Layer 2 of a small transformer language model trained on English Wikipedia (15 layers, counted from 0, width 128). Numbers have three digits each and are written without spaces.
A neuron's activation on a vector x is GELU(weights . x + bias), where the dot is the dot product.

Input weights of the MLP neurons that the questions are about. A number n stands for (n - 500) times 0.0019.
n33 (bias -0.021): 514474618549486367473493472506114277534476513489560503467493564528626556634507432225671243475540314662608602523560667395694465651588318459267663436595483611407451387513383615520538545642471527684521493571504383493395326383634444538516482485483356339659281431738421444309546460449434383355454496538623546589606465627463342604510518353609448646527650340483604497416819587653462476633414
n35 (bias 0.004): 415349470768342687605532636497557440427471578643451482610480529646435269534354622490560379447540604396521439536458494519474414509526515573467638617394328573592395538497651652583393399410485628418492460419344402598485562573697393429518549780519380485752576527203550519389554415358600546435572680418358393576555494645497701493382311593503577327451322315455479581506655316484586403571458
n73 (bias -0.006): 627521383244323535189504430691460428254454534597535479370496384442430409525433443562615383440591406449859648572615457575515555279608450551319757475408478449463346320320570649602385377482568403622375817675593496533555673493595559360810636413500481477654343696512683582380469618573556451415631278489515630476469663330546528480600253478425397421560423425442567476482457550446472603677483
n79 (bias -0.008): 567439559488567562430459684767214294560655443546435345508336341470588635285504331405296568391316511553525534393590481467543417486619705602625408569710523583420603563561405692558627496511679322433487468542519280451439635478569646477517617549596565590384435625435459231746639258676651511368543385452740415583605500588493377223639508424396211585482887524337532273533340413652639522391486
n148 (bias 0.003): 452537513549538413304510582474641481500544545438463515476590401513467434370667603648576494636607482605512428558685503610327610445147438526527573447538484542443509380628531403444433379654386781737382456329467576414442134549466484406447437392587405468528454567538544297449458574374613376519625476335480582264623532627568636650713661617396594332590507521529569590438491355384490475551506
n154 (bias -0.011): 639448589622483536566493573351452605653289600650480536496617377681479515543504422658551682504660382519451497474634672413404259636409307572599471629470401696320545500614569597434402367410321591497461575363542605588409228490530657769573613388530413550509526639702351319641432497355575500404440575527557315546510473643633705366581236424621424556453337500507257436640234421473359517503523
n162 (bias -0.007): 656244367474540562399612512595524289668693568459469423593496451428529600387529479795496371508513597399861329755355417598617306355557633572275470383649689645756598480531663551461532392268511306480535390430693467348705589670481504541664488522496308493486523272457480398613530146581443477676649660444500615557434420549796482357473219768397581711590402487331401643266380416453348469538271
n183 (bias -0.009): 181628548445680361509468457424588671505644662481545202285563194588557561842319693580560435486389232513068736663398697541403650540396274723592241486473588397630198546566518550325615621632639459532656456467624514703342464536401552491690548723292415687447580526565679505467504442218336558527400129357316177744460685689640591391756631524386402409640338640262555561446609520527515851308235
n187 (bias -0.007): 432518662432366633509547299517413584360547518660533596434487326494757327367506647374645453568744446529619465453596540638533673420309591625357290506506434635644362543426337423609627438577488534534506382558394420534669473437473494557459617336500615351743497429547444497475574428387578536603436375472438503539539434551628568612562399399303424403503473500663604368470534464349609632312417
n192 (bias -0.009): 469523517412448512440619485550488384545571520637450591618411471452471414532432502596613493527463656538559534532427573535425560432429556622500493558467428519569529427582415416530557514631522444495536580524510493631575449376394459548553374497523505389458608559710305519416532566622434486558625545455507434454615564481618336479482413556568442505396447443335580289509494297357368556417532
n248 (bias -0.009): 602383651550688487658550615425586444573439522374446592472404237623675309526248479443585274531472583463692365415645313549441390519422442593531462523484377490548575303462680373433418543399466451680480535364378691497519664554574514473552562670477439591729653657471572531463585541486608542464579542635583436468548364415497319619566344577660547387351380486407246500571314517412705337372693
n252 (bias -0.012): 477463294398733511428301496447325581473424570552545440521524476582627682455424317197404508508447598544515579541679535557472465240357568629569563485466394445574338612686311519515550387565522323411414570712596693469352549496201532760525488581492448368469182770588535341543308878483231330401605471369610508429489484675401543417552557789677366637591463496653580452405511755205534722379571
n340 (bias 0.005): 529528486514550446436556427589341526437457492353581330411387500481573445415429622524453638382434405438523427435468455523453465548535534373519510474552553495568480529429551529482489500497488432594428413505600495532261636643366324615466426526479405391598396490309568505282603520590556485446689430474511533541625421568701442515621403454680564626466638632439480515595647679417664589520424
n346 (bias 0.000): 440593407431408403487495422622350458511760458370404424494582261489495497367438459572740521549646747490595462525359518415428726455400518545500365564526508503663386369570503438622510579518468370479465469511551446458560341520595487492461426336487573601458454515563529400447572692531404474497462578618478559510619476505546532527427519583578417546577489600407617483461522592490552368361563
n368 (bias -0.001): 606535349548422462467441563332525439608474400494489430471526385506503555503597445413558489468465721542574523580509528459480506532335475411570516717445396461563529561367516492684567330588508536552638615434440477653571484551720426480565335692470617600579607561422552568365416465604489508443572485553634603479581321372497567385463450392585390517293325597494488434535606335311400335353535
n409 (bias -0.001): 333494493468936589436447487494582503349613472648532579621462564530480339302503524683607507469497617488522353484482500545335513347339670279234360625432457483482512614497455610398601457558528529480332500436621534385419471344711329537454613540445278455468427509539604507470584541451629605619744559536452675387392359483535611739525528390312593429503524372447638671532437316358507439645428
n426 (bias 0.001): 486521345488533416603406626550467514565650521459479270481632347525437520567455349383597817443598763490562533648460464422538540465311557409628733317432256390296545601493567418546240718582568493187551492493623310529424532654380663419507737381575593443442374631371317392569256336740371588656639328777580667472430500419602508532414527544539544552571639508284563497627316565450492600384465
n486 (bias -0.014): 498517580460540539453462448540464540538396571417405469440487506346381469596500629547478579452416521559556471510575474629508457494510618500355594500524557604436475498539637490508480460474502582520420523392450500587533539545516504394434391593391624456532580663419464653486471393532421533474535513388565483345477528547461562498496498502492424444545431576447374603583500489442566552546567
n495 (bias -0.010): 548511535520537514655556602749544493404678686504721514633358473667293387662211554567592526627427575514257398451532474689268392553489493303438623284554574369629570474383514518636500544511486178251523473241397744463546482600450523538383338403525474544664553426460551466235311756658589464655515461393616629461461263583612350442458717718559320622467598372556568510572339324478448566538352
n519 (bias -0.002): 438342458494505466518524616325500411462497608633508523412477508492464515332467514519462560528376508587642539436592615535466568456389582416373526368527522609518751460438298418531637324588573492406505614408525506400562458510526431478545368589550517585589583361556452458546323469529495348423690412516500394669388533442553500645593775698374388545619448500508509551566480543407355513528464
n527 (bias -0.014): 533615653603272554392693350411503272647579571610547453328466557484407546519443425691426451598606509656457437460622497365691395497530455605459651478385552474298611523279573593449539605673381564549431466426396671458500617484313620417342564514490543677480622410250329463211590519423531427430658548293411560675613533563618604569475493576645341561599465620382401639519521652342461506439388
n569 (bias -0.017): 583774439515417493608652613302483593448552493681503536194550578549496349500671605580545510439691453240388521500451459537554685470479632535184444426368399629434415586602419442456589569558662486479647420621461347562319396657426595504535478489365511376466746579358527468510372477378672403412507445473724447381380510500769644481269427461377542643473574586653141552584387518670530435425513
n581 (bias -0.011): 339447448455544689535559366556478536508490437486393463485567287450599482416434669548624472503608621550617432582537343598640444460645402330474505543317665508453440608551443423627378648634690409660544476615340497494516646476549511540516497509435509513589623466368420469584400532447543462533480556506453540393468249546454345675511550313445444428470382563528548608446540468495624519327311
n618 (bias -0.013): 360684390636494633482512388560481553491525444554635494704312632506560527488446402264488359451474705289494589396473432570552352565481500625549630561454378327584450497411533677418367422451515475481613319487522327537509612401542414639355400551335717426633566562594312471522453611404473455409374516565396564521572310535348517503536428310509525555573589638443860482524421355494582531708515
n646 (bias -0.000): 604547618249288518404500642517235653494521506399515335558558525315390463653440484640418525430426464578444557482416421570584435447393687744478462533373386584389599430620557533631644636518512442534519529532642446561371458568623465297709561618307418350631301664809421582429593462576588392368589523595371601414441568528419574424497523391467444627515507450453527599458587474582480476506494
n659 (bias -0.005): 479488491300509508775697474722363615513583914618562521306544416414879430504531451284487341438696294496537483382584483424478327370539396470260549537324564565418229369533695525401606761466436394492519374548583641607484284694596378197687602411479417567557525329634483426311237414527574483538522599568706382037413491749571570701337760830618604602421532625513740569458314351289449428460451
n663 (bias -0.004): 517576521504401529329772463421397540632584613497449624689566585167585417432350458436628430614611478581715412677573510451604523506503555547365597448409477513608368391402455467461589550461512677526600528452377309480585306439619459550386548504461646418379637598554477388356588414518398345574589762563715694481641723517600318337547587402431332483248496529316597450542497458294496526406348
n664 (bias -0.014): 453564643399627531463460467557447500560480365492490596310518497621480298447562383490547510370390514474353441524689554453205530493538561350656543347485377450556509540488493495410483450480404438498429558521500495542441517488481436741451490522723505472551507621495517602455450411441639587678474410480482521534572585390459516522510434703488487430642444462588505517522554569522462591467605
n691 (bias -0.007): 734468319482551619517274700368683428585715371662439553518637434526760356525544678723525384491393422580634500480351420517593324532578438893434375392371487543629464437853417696422525875588460483454350590413701588228548546516454383448607443537542235367519819367454631687457436467604394430500315572293366487639065351522641616471528402509109474474492477072509601641475488258353560638516476
n697 (bias -0.014): 348427439583586373567445567639535369400524280287410493394586518761447568547443486528473392576702714542572334681549757255341640375574514420291579460432368650547631473483450391534517500609539527630506500457344422452467665423540532721613410557652277417604597424500373461392405460518487577318421449565627610679530562595358648515856420440421461475726309485427216591439425383582572561510493
n698 (bias -0.000): 426645393434305428604312467361394557659846349776387673713500493557500384393547448615644564526592490720524598635267654643589554544402396603459614603479514429639497511486431288418567525775324619633550347431384489291369593606555384572183489516476330344459486470443409544550416449557388276583485377486600489459589553645483589508632452460496374438600508189482565403701436672682423476447554
n763 (bias -0.005): 292434263626554856602488551489543477620353687484493611569512612426587260605405173426626387617492339704621603493436554606573601412437440547528628410394356621570281435304470382358242465671373653435603325440329416747551429650429587708306243521632259475630329574508707346496471738479596628610432708331464683504575585571459555366611569469358457460579656467621471438534201386481508378598555

Each question shows a token from some text and the vector x that enters the MLP there. A number n stands for (n - 500) times 0.0073.

" her": 619213669514420531503683396661690602387439451531515383676499442495437379511520456359385509325618639476525359534211622224533475555322549497524369511619456445223561627519634530341435623524367492757607600444739521527513592508467420632652483457519697354366652378382752376590460443654492325685419647266637277666576739275335480625369635435460370570421521472753518212273361571615743508535473
Which neuron lights up most? n79

"ud": 565335659673459636463633308638737683321486303452501353678457550522363466588425665354359624440602554539393315492278526361482534477407549487655403434698496469183510623464490440426369635595555548722630685438830596614480391350535520595577433521358638336413467413392784401492350411515528280761482442341511202716485811343240500671406579373424454529555388492634560349402518660574709417520545
Which neuron fires most, and how strongly? n183, at about 3.2

"ile": 558177500639487627488652342644714637359486496468483419731522472518358426543521520344383554444604559473495311547182578343486564532348644478681388406596358536230638622393679436423432658530442557737708619482705614610556415454415424626561452458464636393435536340434809452609290461493469346692482540256577278598536727291204429586321678421435391510470612483696545331267485728525699427622463
Which two neurons fire most, strongest first? n763, n426

"ouse": 690181621632386654496632367601628644484583531406435446716437516495362387441503534193366546363621551434497374622341625366533481633434516516538434427685400572173441642501602496332454650553432572751676640556734572587565444406496436646532451391397656355404493356466799480537280395619503283653497452323570269694519658258213403708299496392466364505412549513697573436291511659605651461699521
Which two neurons fire most, strongest first? n33, n618

"le": 661269554562400583612739337560666606321460395494542388719524462421405502514463543368266531395647568530482303594303664387471537647414644390627370497614412492193508702418643450479357702508431484710595605464743561562533541384531401626572467508462639431442531350441818407466282425506382284796428536401595236613473779291192407706309663432442457511402571401698534329404532597606687471556501
Which neuron lights up most? n426

"j": 644408706571365661615628348712890568391362373604494434733520472473282506557475544377340540305543596494443423447345570195481597442340481517614349414660550575108545595515584458415297625547393605820628612419677607535562449386491491664509593458479609435382614353405645382446412458496499288735520425412562290570515784251319434617291705514556460520490440479699479382345455633470699351619423
Which neuron fires most, and how strongly? n527, at about 1.3

" At": 643200574521372665502698370679701578383376270514546524741457570498329387623475554405371562481681664538383419478323552208525469553390535481555355507596593429206490515419678515335360682581246559748622610524597586586459519470411421598637509407430585426379568403401788395585360483592492292693475471286491259622503755299356519646435581422496381528520511521774465223290474716486693544572647
Which neuron lights up most? n527

":": 574173601620390611560690284568715592373358401448466497741501480500406478635401651347399532228665598527451361606289603255442540534347610517647533422647442489200554585429655476405498634551341571791553698594708586549574422435541363656539491392467625433338625446420795404470370429634510271652441449407460222632463703357312503644287589464539360622412509427682510252329383577563663471635590
Which neuron lights up most? n154

"u": 628243593507425591538663154557707683340414342519458473730501481544489480479505625396452580460653612483426242557306542380508594449443547450685352523637541557134470621456580394398347662530512614718671595516791507563523472380572465694446466524486558431369509367321754376473463401632515274740446385428560260652455843306215451637383677491504422539306376439634551338334524591593615506610522
Which neuron fires most, and how strongly? n581, at about 0.92

"ist": 591309677644336604577629366634740549425387364511489398604484523463347420546425553243286677405541574486580426587188515230485579602398489435500496470687522577134456630529551501314478688618500589739595677570773561539563463411499438578558530476434653326472545372515815434505358376546480270698492520327487310696552665274182424717262584391504406570495506425660552425324545687514669355568490
Which neuron fires most, and how strongly? n33, at about 1.5

"),": 568169568689468720546677251608778585334419451497492419785446444479465456602451644330379481324592686540499408565255546268434618528301555551598453403640446504192526588434595482351499632479384572808583627539719553522570424481505390647570440469428726342353515371444733357568381433634574274666430606341529340654511648348344484557252590389444378550478578445745504338297360617549664507579594
Which three neurons fire most, strongest first? n763, n618, n187

"ork": 662203607616459639566641319712718673265489418554524402696425476500458368491427514297307577368534644480494421514293569318524506592360518407542419430708412524250503621421656560365483665597450584753667634413777628550566460414375425631553522422439653258469601313408690482619372423568495322754488476289568360542549602269207385676449586394501339422411509580712640354336477595586646418682494
Which neuron fires most, and how strongly? n618, at about 1.6

"==": 602199609614315690575676222633693649281273431479541345738502444485449407602398588461376502354547583434446333674270621280469640513324519495578409490709469488192583612357596497386455626592328466682670642572729669574513550438577437598552479467470709305370538409396751467551380447618527405736487584354459262564584711393292444567330563430448411515385515427709574353303460564629713450578526
Which two neurons fire most, strongest first? n35, n187

" by": 611164653574435710460711311624773606419509506516568445706519535480456391557516713296438542394609622492401323605217526276477629517408589549574370479563469504189559639410653495388483593573277508785594619607653604625487415476494341693601519436466576371386549327437801370484269416522520304675412505308536274479529695330267483629362630463498289583488455434708519309326427574601658471602530
Which neuron lights up most? n659

" the": 652147657501351547477696304594726655345366492410471441729537455419462422531516629293480576333635617457548386653213467198490580533404621489548413470660537488196604582493665483344475637552394518688646609484690572498456503474444392676548509486435657311356621400414807434425448446619479369746434547314561308665557704283340541629348568423478470663504467377758533321252378531616653464490499
Which neuron lights up most? n663

"ory": 680187520597484610564662381688733634350428484448616379725458452480368377483446581373357488316668578479503296508270673395490491544313594468576339451653377492201512644449625476402476710529468555759700650510704584598578523388458439602586460461448650365403477335396726539546298397635475312756509522275526302661544675278202391597418550423508511562416595483704525289338525662543666434611413
Which neuron lights up most? n340

"rib": 606311683507429546579586321704706763414458284454406449692467497426303468583436517383320563429668547508440356505237487254442525414330609459590439441657431565192529566544556423538380568565435643784730598435784672501630344455449508722560510465495607379410618317336661339536473370509561282648488452324568260589470827283277431665422646385543466507443491407693606438403509621587678421674527
Which neuron fires most, and how strongly? n148, at about 0.79

" g": 667188629635414578510630295632740623446380488514455337808465467503359445650447588405356503385597625452520312626239528262387551479325629503540392364606547483233507487497660468362328628536437518725640579536679587518417523360559455625485590401527669321304636439484735526465533418583499366730545512354585268621583720228297437619376649567508436611507381403757456224387456584498774396558542
Which two neurons fire most, strongest first? n248, n664

"em": 705261511691469599507566274603758637216405328568529437671471470425352407540463533251346622433544543522528301578175469337502623675348614452538482448639507565219569562466571547365441647605501572794618684456780616592476457533511375657528523464459734384393547429476747415518361442557555280733518424366553254598450634323167409604396652461444407548506458488607630326289502637547590362633533
Which neuron fires most, and how strongly? n519, at about 0.22

"ed": 656237529571375619523606305566771602349403363443523479728477500432306520572455584346365541409612590500464326567285541327481455465413587490595436502673387516203491610514536438423496658555528556725650708531800570521515453415353366648537496415471600293416579320452865396527352376587438298737492587328599229661587847388220513672334547443538454596394460526679604302357479662545617431502530
Which three neurons fire most, strongest first? n252, n663, n192

" T": 599229616642396706524604325577752622400359296505540477762542565469322438599492633315344530361696680549459425551298600214390454568348526473508346436640661436122526537477619422355305631577377500640626646503676586611461345408530498621617459452410619340389540466415752489500442490552452381703543510400550233692503731296293486662327501534527357592432412489720555264320528665525718515548610
Which two neurons fire most, strongest first? n154, n664

"act": 647271582575414613637611373674623614355368331499465459752392446431388394563529514364268632472607599431555408536193535205418553491364574390608479431717496541235410546473588502425438723530448604721697696485765671530581485467343430639472532438391601380478585356471760509575456381588521236687481500408510282562473727183233462666352692431401440484359475475646628365423425680525672471661602
Which neuron lights up most? n426

" has": 728166550571467621529730304707620602355478490434474384725502500471403401545475625420302511279666556537402437542360570248514504589302535507534374459663500484286559595424624570343398609597383507771662599501774597525450546525436263691554467370421628230353556333390727343471442390644498371722416552388531231621577715366309490618325615449453373599449571532710576375346456578611704448542594
Which neuron lights up most? n340

" rel": 630272713672355533549645331673765622390414433561441424817435475514443402566408432356287563403507695556503282663322449215525630367340560440517302453521474673203429578483507506355404630523455530719706682468793630574475558500505494604530480447552691260362501469480717403539445433499501275736419527345559258589512670285313471568419600400435362501555522578666515292415476591670620394665621
Which neuron fires most, and how strongly? n79, at about 0.33

"'": 729226610507427619545705362497773595370395398473593457708540449464432405501536551293304530283629624508533390656226603285454587575343488417560450538589508474159579669427671517413428644593383508696599570456691515619544496497624360714651468426528650371384570391363768458540397436642443313734421549319554301571600680328325362549286641418575388584329475428763517296273478522594646458525483
Which neuron lights up most? n368

"op": 635311503593420644509570344632634702366428270477433349696485441456345443536513574399279631417768530519425393555251548338494463596342597457560441430775490490139460563471559461385371660642489545777623621497735640556607450429509406626547441463364677431382503346386777367481423436703583347716507481295591241712554684295244430584389584444555471501497490355684597346335575595551679388628568
Which neuron fires most, and how strongly? n340, at about 0.13

"od": 646322636588460638484643394631673561358450347526492404713517522509418334547484695323407554306674575538484458565254520342460490495487539454629403397795500485104514560534493455470406693563530572733635690469840611601527423392490461653436482439378633306349545353372714475402425469584464262763486413376518239815496678302336402625324562431401428516402318499671602388336491628555703403576586
Which neuron fires most, and how strongly? n691, at about 0.7

" were": 697127613691448597489719275622743620477482491432482464821449464488386378532432596375397501311679602350525356626319548201483506531383573570592388434691494550228489663467606540339488593509340527791667568486742614527561545479455368638567484417480629284360511319483797475518397331557469379650465603399519270657481702348357503613281575485401381633420473465679551335305369628550621451565523
Which neuron fires most, and how strongly? n162, at about 2.8

"v": 674333596641516673519620274615777657334494341521511443719431557446436471532451596354373550372608599455492306570206495215470582490357527462518421439632600495070473604499568437346376650611536555724561643469830602655511397399578424705478579439408582442401559420433780381501476476653564278745535494381553255515462747281168462625404617425466450510447400423611539324384555583477672422564564
Which neuron fires most, and how strongly? n409, at about 1.6

" be": 716123575671460537542685328636693562483514449474491497828426468510379479578517616367307502351616574437561380692317590277459533576305537478526365409650475532212448603477639565354374648497433465733691550482722571647556579432397342672601469435467692308341503331403777425432424294533449342763506586370484256665518724351384445611352624483441371620405465455659505387334406548620664457606498
Which two neurons fire most, strongest first? n162, n663

" work": 641208626639486604586615306742730726435531399534496408757375485470365394521466537342230521380600609442541421516302637219428456577216534510523440443667447539168452571477641578410403586571474570701693642441780586523595493435381481667620456413462721210456608328429686497581450389550515365710550513298573319552532594250276427626431524436503384528413427500652604353373472539620645431680501
Which neuron lights up most? n618

" their": 694159648493431562463746366640672579396425510463417382714518428479460312511469519337370511351643669466537356583294590198544532494406609486589389480610518507206557639470620580344394602522379452701657578479692502529477539487450520711666430440518655291395588383388787418519451470626514315742419555264567272674535688271390539559349681405501411602389536442774504284314385556666690514487471
Which neuron fires most, and how strongly? n79, at about 1.6

" p": 562280575536341545586565249643676684437351482448439459789437472398282459625512570360325530452541620450440325564235593293405561504233643458549367378581562552187468568551618514371317665644461527707557627524713603577466492447539485585601503428516717246352601443442786450470442379583635383702529584346583232649536780285293447615376606454502382586464466457631575304366469622576772421629598
Which neuron fires most, and how strongly? n486, at about 0.31

"==\n": 524153634564398603591696256649794621338350396541603438750501483418449416568463683427309498343604655525497374562280589274377533486256520559645416508635502506141494597449634517453427618499392605684639613580718582520574459535557436605493475485442696325361619418444728389527443415574498295636498600323608208627568690318319410676288580433470399582490527400609517279303416692500663433603564
Which three neurons fire most, strongest first? n35, n192, n663